Layer 9 of a small transformer language model trained on English Wikipedia (16 layers, counted from 0, width 64).
A neuron's activation on a vector x is GELU(weights . x + bias), where the dot is the dot product.
The model reads these tokens: " for" " the" " more" " con" "s" "er" "v" "ative" " Th" "ai" "land" " National" " Art" "ist" " h" "on" "or" "." " At"

The vector x that enters this layer's MLP at each token. A number n stands for (n - 500) times 0.012.
0 " for": 528 454 368 7 531 504 592 596 403 423 550 472 495 495 532 429 529 495 559 576 535 502 560 294 784 441 486 536 434 496 572 495 545 570 491 498 500 515 490 557 424 509 504 557 481 613 561 428 414 393 488 518 569 503 497 523 562 489 463 598 550 551 474 558
1 " the": 514 473 422 54 488 519 566 564 438 357 501 481 422 610 533 457 512 529 579 485 515 496 594 287 674 494 462 522 448 422 608 474 567 525 504 505 552 480 554 473 411 544 518 656 441 535 543 395 306 422 464 580 544 529 472 497 441 426 439 558 578 531 497 510
2 " more": 609 418 328 17 493 503 542 532 537 497 510 460 439 499 490 479 504 535 504 505 448 378 488 357 697 402 550 449 503 435 507 448 591 496 555 548 545 483 566 532 475 436 344 572 488 500 512 426 375 276 504 512 521 495 515 535 481 464 405 529 558 337 467 488
3 " con": 484 466 366 100 515 464 482 607 449 452 572 489 580 483 534 433 427 520 436 499 552 469 561 320 688 393 533 530 468 600 666 505 546 628 681 445 450 549 511 604 421 436 513 526 440 706 491 515 521 522 545 550 597 539 471 591 513 526 500 533 508 464 325 560
4 "s": 572 573 380 265 553 328 472 447 606 526 489 467 476 507 491 493 483 648 488 432 638 562 535 457 559 537 502 513 457 517 602 464 516 485 652 542 514 518 558 504 645 394 511 620 595 653 431 520 485 311 395 583 431 644 396 552 613 481 691 406 541 363 242 593
5 "er": 500 585 425 154 472 438 365 508 594 657 571 485 476 437 582 354 585 519 586 438 600 428 440 582 526 555 610 492 511 578 577 468 482 594 615 566 413 458 522 502 603 591 544 750 517 509 490 487 451 317 513 609 578 545 546 525 512 510 342 524 504 482 504 697
6 "v": 489 583 466 197 537 419 409 357 664 549 484 455 497 461 510 522 672 474 549 415 484 468 552 560 603 558 582 503 561 650 667 505 518 504 683 498 528 446 450 487 527 653 356 621 477 494 460 542 494 432 590 521 477 621 548 358 642 449 539 525 347 726 405 419
7 "ative": 521 487 437 114 563 480 415 613 498 584 502 569 590 544 501 478 626 559 526 368 489 493 501 537 562 415 553 499 551 491 635 520 507 471 557 620 501 459 474 449 498 604 447 698 480 519 361 427 437 307 551 552 581 599 698 497 382 531 443 555 567 432 549 382
8 " Th": 455 556 425 179 512 419 451 578 550 448 358 495 467 478 503 493 527 704 492 439 480 529 445 352 582 541 495 501 581 500 579 533 546 345 647 495 575 499 433 494 429 441 594 629 508 392 541 348 504 450 373 458 374 546 526 482 571 414 203 525 497 699 503 455
9 "ai": 532 476 330 98 530 574 385 458 408 478 588 566 529 613 466 409 550 481 529 533 449 337 546 506 480 548 493 542 671 580 574 424 621 637 557 618 480 491 508 541 458 551 662 678 411 465 569 443 417 458 564 514 469 534 627 446 412 542 625 571 468 376 533 479
10 "land": 377 454 378 48 500 459 528 404 415 544 524 617 606 462 548 559 477 437 580 391 464 551 387 478 419 537 512 541 541 526 555 535 514 368 598 572 413 421 419 435 473 377 446 621 436 535 525 385 475 347 523 521 494 561 587 485 499 445 627 523 499 655 497 438
11 " National": 507 463 219 189 513 537 455 599 488 535 474 582 589 610 496 552 549 546 374 374 371 564 358 349 494 535 535 387 503 410 622 439 442 430 515 705 496 492 482 573 481 425 549 634 561 649 474 416 431 318 468 501 538 404 519 439 523 514 449 552 641 532 651 425
12 " Art": 471 468 216 158 476 450 495 504 568 488 443 546 481 594 570 517 505 548 314 372 299 557 440 346 638 519 555 599 578 476 541 430 438 459 548 522 411 469 497 519 461 306 657 563 538 602 402 484 521 380 397 442 466 436 564 478 473 485 501 544 606 640 537 362
13 "ist": 511 524 216 206 414 464 571 515 539 520 472 574 503 433 467 524 601 578 310 481 307 552 302 618 677 487 549 504 471 542 560 463 571 600 432 446 454 421 415 542 548 465 759 654 504 650 426 490 438 472 497 439 443 517 536 483 441 456 406 470 591 680 517 526
14 " h": 585 553 367 201 572 450 443 570 766 534 462 485 345 516 568 516 513 691 439 465 368 482 630 351 514 652 471 584 578 504 653 554 435 490 619 510 491 486 560 563 470 470 479 563 545 600 500 434 475 542 511 394 449 655 465 556 561 428 354 477 595 566 359 542
15 "on": 499 667 493 255 462 580 320 462 529 536 565 558 273 413 482 380 479 600 549 443 448 538 490 505 531 454 421 525 654 615 667 559 548 656 551 457 593 532 421 538 664 381 595 675 607 559 392 435 438 595 586 497 501 603 436 458 510 611 465 510 505 510 398 626
16 "or": 574 550 480 193 543 471 326 449 658 676 609 520 481 524 418 496 618 581 515 471 391 589 531 422 516 641 487 533 449 633 580 529 454 539 623 680 434 583 438 501 593 513 497 821 581 502 352 466 460 476 535 543 521 548 537 450 555 591 425 513 490 459 522 555
17 ".": 435 500 286 205 436 472 604 536 378 457 558 451 460 462 504 403 516 503 516 426 547 470 661 478 758 553 441 517 412 473 526 522 474 603 661 397 455 443 496 587 406 549 485 693 589 607 536 369 299 330 485 395 541 480 509 503 520 487 456 547 574 547 540 533
18 " At": 602 456 246 95 498 501 530 620 472 430 455 437 446 551 448 424 409 514 438 411 576 500 539 247 658 453 393 517 471 457 498 552 499 544 544 596 506 522 388 601 516 525 554 568 515 642 491 625 480 410 431 564 458 562 469 538 579 529 521 485 441 653 494 599

Each question shows the input weights of one neuron of the MLP. A number n stands for (n - 500) times 0.0013.

n85 (bias -0.020): 502 504 502 502 493 501 493 498 506 501 497 495 506 498 501 500 492 498 500 505 497 507 501 491 501 504 497 493 502 499 501 498 512 504 497 506 491 493 498 494 499 497 498 497 502 504 485 496 498 502 505 508 498 506 498 505 500 500 502 506 490 500 501 502
On which two tokens does it fire most, strongest first? 16 "or", 15 "on"

n105 (bias -0.158): 573 339 500 703 412 597 454 615 511 550 580 529 582 714 483 599 363 494 381 395 624 345 622 451 581 461 610 503 690 558 536 476 432 619 546 539 674 521 370 713 474 465 525 485 532 297 426 341 478 509 578 567 476 394 479 531 303 538 612 459 761 361 574 342
Its three highest activations, in order, are on tokens 9 "ai", 11 " National", 7 "ative"

n115 (bias -0.127): 551 645 464 481 440 460 619 399 671 569 432 553 632 424 769 474 495 449 466 508 618 535 704 637 573 513 435 389 510 372 200 406 420 509 429 340 696 603 817 614 473 517 738 460 341 382 616 384 460 578 630 473 518 608 295 468 421 383 452 300 416 543 467 507
On which token does it fire most, and how strongly? 14 " h", at about 0.14

n86 (bias -0.084): 605 325 613 490 252 471 558 414 624 542 233 679 498 366 578 538 471 458 568 487 509 405 729 463 595 446 367 453 420 450 343 550 287 538 210 194 565 467 663 447 646 567 463 337 465 586 461 462 375 468 510 649 554 598 371 582 440 454 611 479 608 642 597 430
On which token does it fire most, and how strongly? 1 " the", at about 0.43

n82 (bias -0.070): 423 476 465 610 192 731 584 437 829 518 473 316 578 436 655 543 430 527 608 499 482 522 428 502 666 449 633 505 525 354 452 431 457 496 421 327 605 585 441 546 350 503 471 538 547 601 543 228 401 529 561 577 399 620 534 641 477 389 659 595 503 355 509 412
Its three highest activations, in order, are on tokens 2 " more", 17 ".", 1 " the"

n71 (bias -0.109): 443 347 499 588 569 695 635 624 458 462 523 511 464 448 615 502 464 379 594 364 580 482 489 501 693 576 435 430 393 370 383 555 514 298 494 474 576 552 501 504 417 578 376 423 304 481 469 396 512 675 494 522 526 442 488 474 652 582 384 530 603 465 363 399
On which token does it fire most? 0 " for"

n58 (bias -0.066): 618 389 612 441 560 404 474 531 613 756 502 532 584 494 492 482 603 369 709 569 580 478 540 776 411 615 403 657 493 506 517 423 558 512 283 305 628 603 420 500 683 714 468 598 428 443 567 449 391 740 534 527 339 515 549 607 508 580 584 462 557 409 551 429
On which two tokens does it fire most, strongest first? 9 "ai", 16 "or"

n72 (bias -0.127): 457 478 578 576 180 613 663 476 519 503 522 706 651 167 585 440 507 464 702 331 488 346 668 580 687 493 466 481 396 489 338 647 365 440 269 436 398 492 540 435 506 503 492 351 391 457 667 359 486 562 456 470 366 590 531 476 169 668 676 530 547 527 520 451
On which token does it fire most, and how strongly? 17 ".", at about 0.18

n33 (bias -0.073): 373 439 751 586 466 543 498 500 444 525 400 514 575 361 520 496 537 572 665 748 535 509 348 629 466 502 431 510 380 560 493 560 387 699 365 486 521 663 618 589 499 571 510 603 548 477 777 421 416 429 226 587 554 461 509 370 712 518 531 511 554 444 589 474
On which token does it fire most? 5 "er"

n81 (bias -0.137): 301 444 564 583 447 494 628 560 623 550 447 480 530 416 522 585 581 459 559 488 550 510 536 546 756 394 401 459 334 375 552 590 680 365 474 584 511 724 645 540 650 504 847 498 483 473 400 522 558 592 528 520 395 553 600 547 581 444 471 593 561 527 598 492
On which token does it fire most? 13 "ist"

n24 (bias -0.132): 452 557 498 646 449 505 551 569 763 494 556 363 338 565 534 421 386 479 464 463 568 345 670 515 738 470 416 445 439 429 371 463 437 528 368 279 523 541 660 577 351 534 423 318 309 469 513 427 486 589 494 400 514 630 509 727 632 395 431 480 387 265 415 590
On which token does it fire most? 14 " h"

n97 (bias -0.111): 573 615 561 616 412 760 513 459 696 394 301 649 515 429 452 539 488 526 431 562 561 304 636 540 633 356 493 275 509 481 298 411 483 319 533 378 532 454 534 284 518 580 516 533 474 402 841 195 379 681 462 466 420 694 242 527 330 419 265 375 448 541 512 499
On which token does it fire most? 8 " Th"

n59 (bias -0.041): 413 356 500 492 474 552 462 594 492 482 471 420 654 673 512 526 517 303 466 632 712 535 558 591 468 404 370 585 362 465 471 463 364 530 356 520 507 624 605 499 409 527 506 555 414 425 751 489 543 501 441 586 481 723 521 407 612 492 724 629 542 429 424 420
Its three highest activations, in order, are on tokens 9 "ai", 0 " for", 1 " the"

n76 (bias -0.064): 298 472 607 446 552 699 408 556 458 553 387 415 700 566 535 534 583 434 509 443 441 519 519 680 584 566 467 475 417 514 374 446 512 276 504 468 724 606 480 600 391 541 558 444 438 646 487 425 475 569 540 467 417 360 379 425 537 382 416 579 619 510 547 402
On which token does it fire most? 11 " National"

n34 (bias -0.084): 277 349 635 512 490 465 519 358 507 506 373 525 480 444 589 463 605 547 460 558 475 441 489 514 539 550 290 401 331 651 518 471 487 568 627 412 581 512 398 633 550 538 634 534 715 443 625 457 546 631 570 634 612 644 394 685 483 590 440 545 705 379 460 579
On which token does it fire most, and how strongly? 15 "on", at about 1.5

n121 (bias -0.124): 305 378 583 610 408 481 710 397 556 538 539 445 663 467 536 503 707 556 646 366 510 447 503 665 570 520 581 515 361 432 514 492 518 482 441 460 567 595 398 392 459 566 537 353 506 555 431 292 504 554 531 385 519 463 578 579 497 637 326 352 439 356 507 328
On which token does it fire most? 7 "ative"

n52 (bias -0.054): 497 624 520 538 394 294 524 651 557 623 238 574 559 487 539 321 593 591 611 457 550 438 616 519 501 453 206 500 430 547 292 463 599 371 431 517 517 597 405 537 412 721 538 460 531 508 590 355 520 527 496 406 549 512 572 591 523 645 586 443 656 511 635 523
Its three highest activations, in order, are on tokens 17 ".", 8 " Th", 7 "ative"

n127 (bias -0.083): 397 568 514 572 345 626 506 384 728 674 581 457 503 298 513 459 574 520 385 520 509 339 596 751 537 395 419 457 600 604 335 421 415 516 544 367 483 367 579 458 586 500 520 508 774 454 415 348 680 551 571 538 520 455 373 439 576 553 487 378 466 405 458 475
Its three highest activations, in order, are on tokens 15 "on", 5 "er", 6 "v"

n50 (bias -0.049): 485 426 524 452 553 554 557 640 656 729 635 542 443 393 708 485 488 563 500 595 491 602 611 540 616 410 501 326 435 458 416 323 317 602 344 596 480 482 506 461 442 563 591 491 418 573 419 527 677 513 588 578 492 343 407 698 414 534 482 439 553 527 256 411
On which token does it fire most? 3 " con"

n0 (bias -0.088): 508 540 498 597 597 493 585 370 475 681 611 485 516 524 342 598 426 527 464 373 513 422 517 848 411 545 508 482 545 526 474 325 456 480 680 693 559 537 514 535 468 368 581 542 534 610 395 561 560 457 478 381 503 358 431 519 346 623 546 409 451 444 632 451
On which token does it fire most? 16 "or"

n28 (bias -0.090): 569 538 505 523 457 816 582 558 539 549 484 484 409 364 483 517 500 269 554 450 460 479 451 588 639 350 488 322 362 499 469 618 326 541 364 606 648 601 616 725 519 551 598 574 506 528 567 309 502 771 468 791 414 466 540 434 534 647 764 676 646 639 461 327
Its three highest activations, in order, are on tokens 15 "on", 0 " for", 11 " National"

n1 (bias -0.064): 463 426 563 470 551 614 592 467 413 565 408 523 508 431 496 470 455 344 428 559 579 543 558 543 394 418 405 522 493 297 524 488 318 502 422 615 661 565 493 491 400 481 640 370 455 542 567 393 613 501 624 784 412 427 401 616 585 493 565 566 615 470 594 507
On which token does it fire most? 11 " National"

n88 (bias -0.114): 453 401 536 689 367 426 667 477 376 453 417 371 276 373 616 519 269 184 367 594 497 520 604 673 664 263 409 469 454 301 497 530 434 544 505 331 462 467 640 519 749 566 445 375 583 681 484 446 456 604 428 501 683 565 235 362 475 359 733 715 591 682 675 519
On which token does it fire most? 17 "."

n95 (bias -0.185): 402 431 612 611 583 351 667 528 622 523 507 475 371 286 556 523 455 408 537 391 659 400 618 598 597 377 266 542 386 476 445 523 473 464 477 329 728 501 526 646 451 501 481 292 357 512 454 489 630 443 547 594 299 590 424 762 429 745 499 740 437 653 341 587
On which token does it fire most, and how strongly? 3 " con", at about 0.14

n78 (bias -0.010): 545 452 500 523 504 487 553 587 586 570 520 517 383 512 534 500 525 572 481 413 484 576 573 522 645 520 542 449 490 392 558 428 512 497 494 507 517 554 477 481 485 483 474 509 529 511 464 480 511 532 459 518 500 489 552 512 525 519 445 524 505 489 511 522
On which token does it fire most? 14 " h"

n122 (bias -0.030): 395 618 569 478 335 548 570 424 382 512 294 703 339 413 623 453 645 535 522 695 527 594 416 599 570 480 423 563 408 617 237 436 519 442 324 565 448 480 616 551 680 600 539 508 569 488 606 553 664 630 617 471 652 558 481 454 512 459 309 415 395 555 672 486
On which token does it fire most? 13 "ist"

n124 (bias -0.096): 406 480 578 550 325 542 698 496 550 386 507 382 482 299 351 595 471 368 718 601 627 389 517 426 639 365 268 472 302 563 503 507 449 760 434 573 624 578 519 514 548 729 633 480 431 467 636 462 500 559 342 712 627 416 405 545 497 466 446 707 689 559 483 360
Its three highest activations, in order, are on tokens 0 " for", 1 " the", 17 "."

n43 (bias -0.093): 526 339 604 561 509 633 498 393 401 561 199 503 445 423 459 601 452 463 570 442 529 328 599 578 520 455 473 401 476 546 375 541 472 466 318 262 610 619 686 453 438 570 804 506 439 348 508 356 337 496 572 469 364 613 504 520 637 332 579 406 802 434 592 344
On which token does it fire most? 1 " the"

n45 (bias 0.012): 496 499 503 500 493 500 498 510 498 510 499 494 498 498 503 504 499 500 503 497 501 499 504 496 496 500 499 498 502 499 501 503 505 503 496 499 502 504 505 501 498 490 496 498 508 506 498 496 502 499 503 509 490 502 496 498 501 502 499 501 495 501 498 498
On which token does it fire most? 15 "on"

n68 (bias -0.063): 629 489 484 596 408 514 571 377 609 501 349 620 563 428 593 474 533 579 499 466 475 534 507 574 547 474 562 422 534 483 241 428 462 657 479 522 612 584 391 555 540 408 427 475 461 579 542 669 547 623 587 465 590 527 439 402 293 374 303 440 467 624 611 432
On which token does it fire most, and how strongly? 13 "ist", at about 1

n47 (bias -0.114): 543 456 711 451 435 694 624 281 529 417 567 547 543 494 484 549 335 632 501 487 605 437 698 517 524 498 632 420 522 422 268 455 467 423 479 472 580 519 556 631 609 560 483 497 541 409 530 470 346 569 381 601 584 574 452 450 466 437 333 664 588 449 623 496
Its three highest activations, in order, are on tokens 1 " the", 2 " more", 17 "."

n38 (bias -0.028): 498 499 494 500 502 497 496 503 498 501 511 505 508 500 503 495 502 503 496 498 503 501 500 501 499 498 489 499 503 500 501 505 506 499 499 498 510 500 502 497 503 500 501 504 500 505 500 501 503 496 500 499 499 496 500 490 499 495 499 500 500 502 501 502
On which token does it fire most? 11 " National"

n55 (bias -0.023): 523 494 815 516 489 543 691 345 500 453 610 614 548 636 533 634 524 548 349 477 491 296 457 528 554 680 530 604 486 515 543 648 409 606 579 564 420 800 455 534 546 560 646 360 631 401 397 367 492 529 381 496 474 469 578 365 377 417 519 528 559 611 456 492
On which two tokens does it fire most, strongest first? 16 "or", 12 " Art"

n2 (bias -0.073): 420 420 572 633 499 375 569 587 552 596 554 328 452 333 474 625 516 684 501 353 562 440 424 439 657 338 451 418 586 223 705 490 656 546 562 412 598 471 397 653 685 522 486 482 619 531 406 571 505 637 559 610 477 473 421 550 450 404 528 371 579 173 595 448
Its three highest activations, in order, are on tokens 4 "s", 15 "on", 2 " more"

n56 (bias -0.079): 423 540 618 596 580 417 494 759 528 599 579 536 500 600 390 499 580 701 486 490 661 408 494 553 588 403 507 563 457 386 465 360 398 509 423 554 498 670 364 491 466 424 644 593 360 511 252 531 384 721 436 618 358 314 609 447 485 489 346 590 481 413 519 667
On which token does it fire most, and how strongly? 16 "or", at about 0.77

n62 (bias -0.119): 404 621 511 542 519 470 756 571 674 620 530 524 550 578 665 512 346 578 577 410 464 588 452 568 539 451 580 486 567 480 647 384 328 523 449 276 383 437 591 640 430 517 587 485 432 293 623 497 632 555 515 513 394 484 473 585 412 351 559 626 507 528 606 322
On which token does it fire most? 12 " Art"

n111 (bias -0.159): 428 451 666 592 532 614 710 438 744 563 479 526 580 372 651 600 363 575 387 453 613 247 659 611 580 325 463 342 592 679 627 273 540 426 580 391 599 619 497 480 318 575 654 417 450 492 632 558 592 583 402 490 546 315 498 449 599 611 388 493 481 568 623 601
On which token does it fire most? 8 " Th"

n119 (bias -0.031): 417 447 536 496 515 501 535 501 511 465 522 374 549 529 511 490 488 450 462 492 605 428 492 498 508 465 528 506 458 467 535 503 558 425 504 455 475 508 622 450 461 539 435 477 530 502 511 491 502 476 484 503 535 446 514 431 501 430 420 598 494 428 511 439
On which token does it fire most, and how strongly? 2 " more", at about 0.58

n19 (bias -0.085): 456 419 634 586 447 349 592 448 347 581 473 276 484 288 469 422 554 272 512 297 655 486 402 635 637 581 382 329 458 594 332 562 491 528 540 500 488 532 590 654 647 618 629 573 725 476 370 456 539 583 673 511 633 507 450 624 359 473 441 607 518 400 582 595
On which token does it fire most? 5 "er"

n92 (bias -0.123): 550 446 635 548 472 515 629 534 568 345 510 532 556 368 501 656 327 584 528 527 483 513 718 550 618 486 449 465 417 648 511 356 336 563 475 428 532 505 469 621 591 397 728 394 512 555 554 605 719 645 578 525 472 356 396 545 548 630 595 371 572 576 423 290
On which token does it fire most? 3 " con"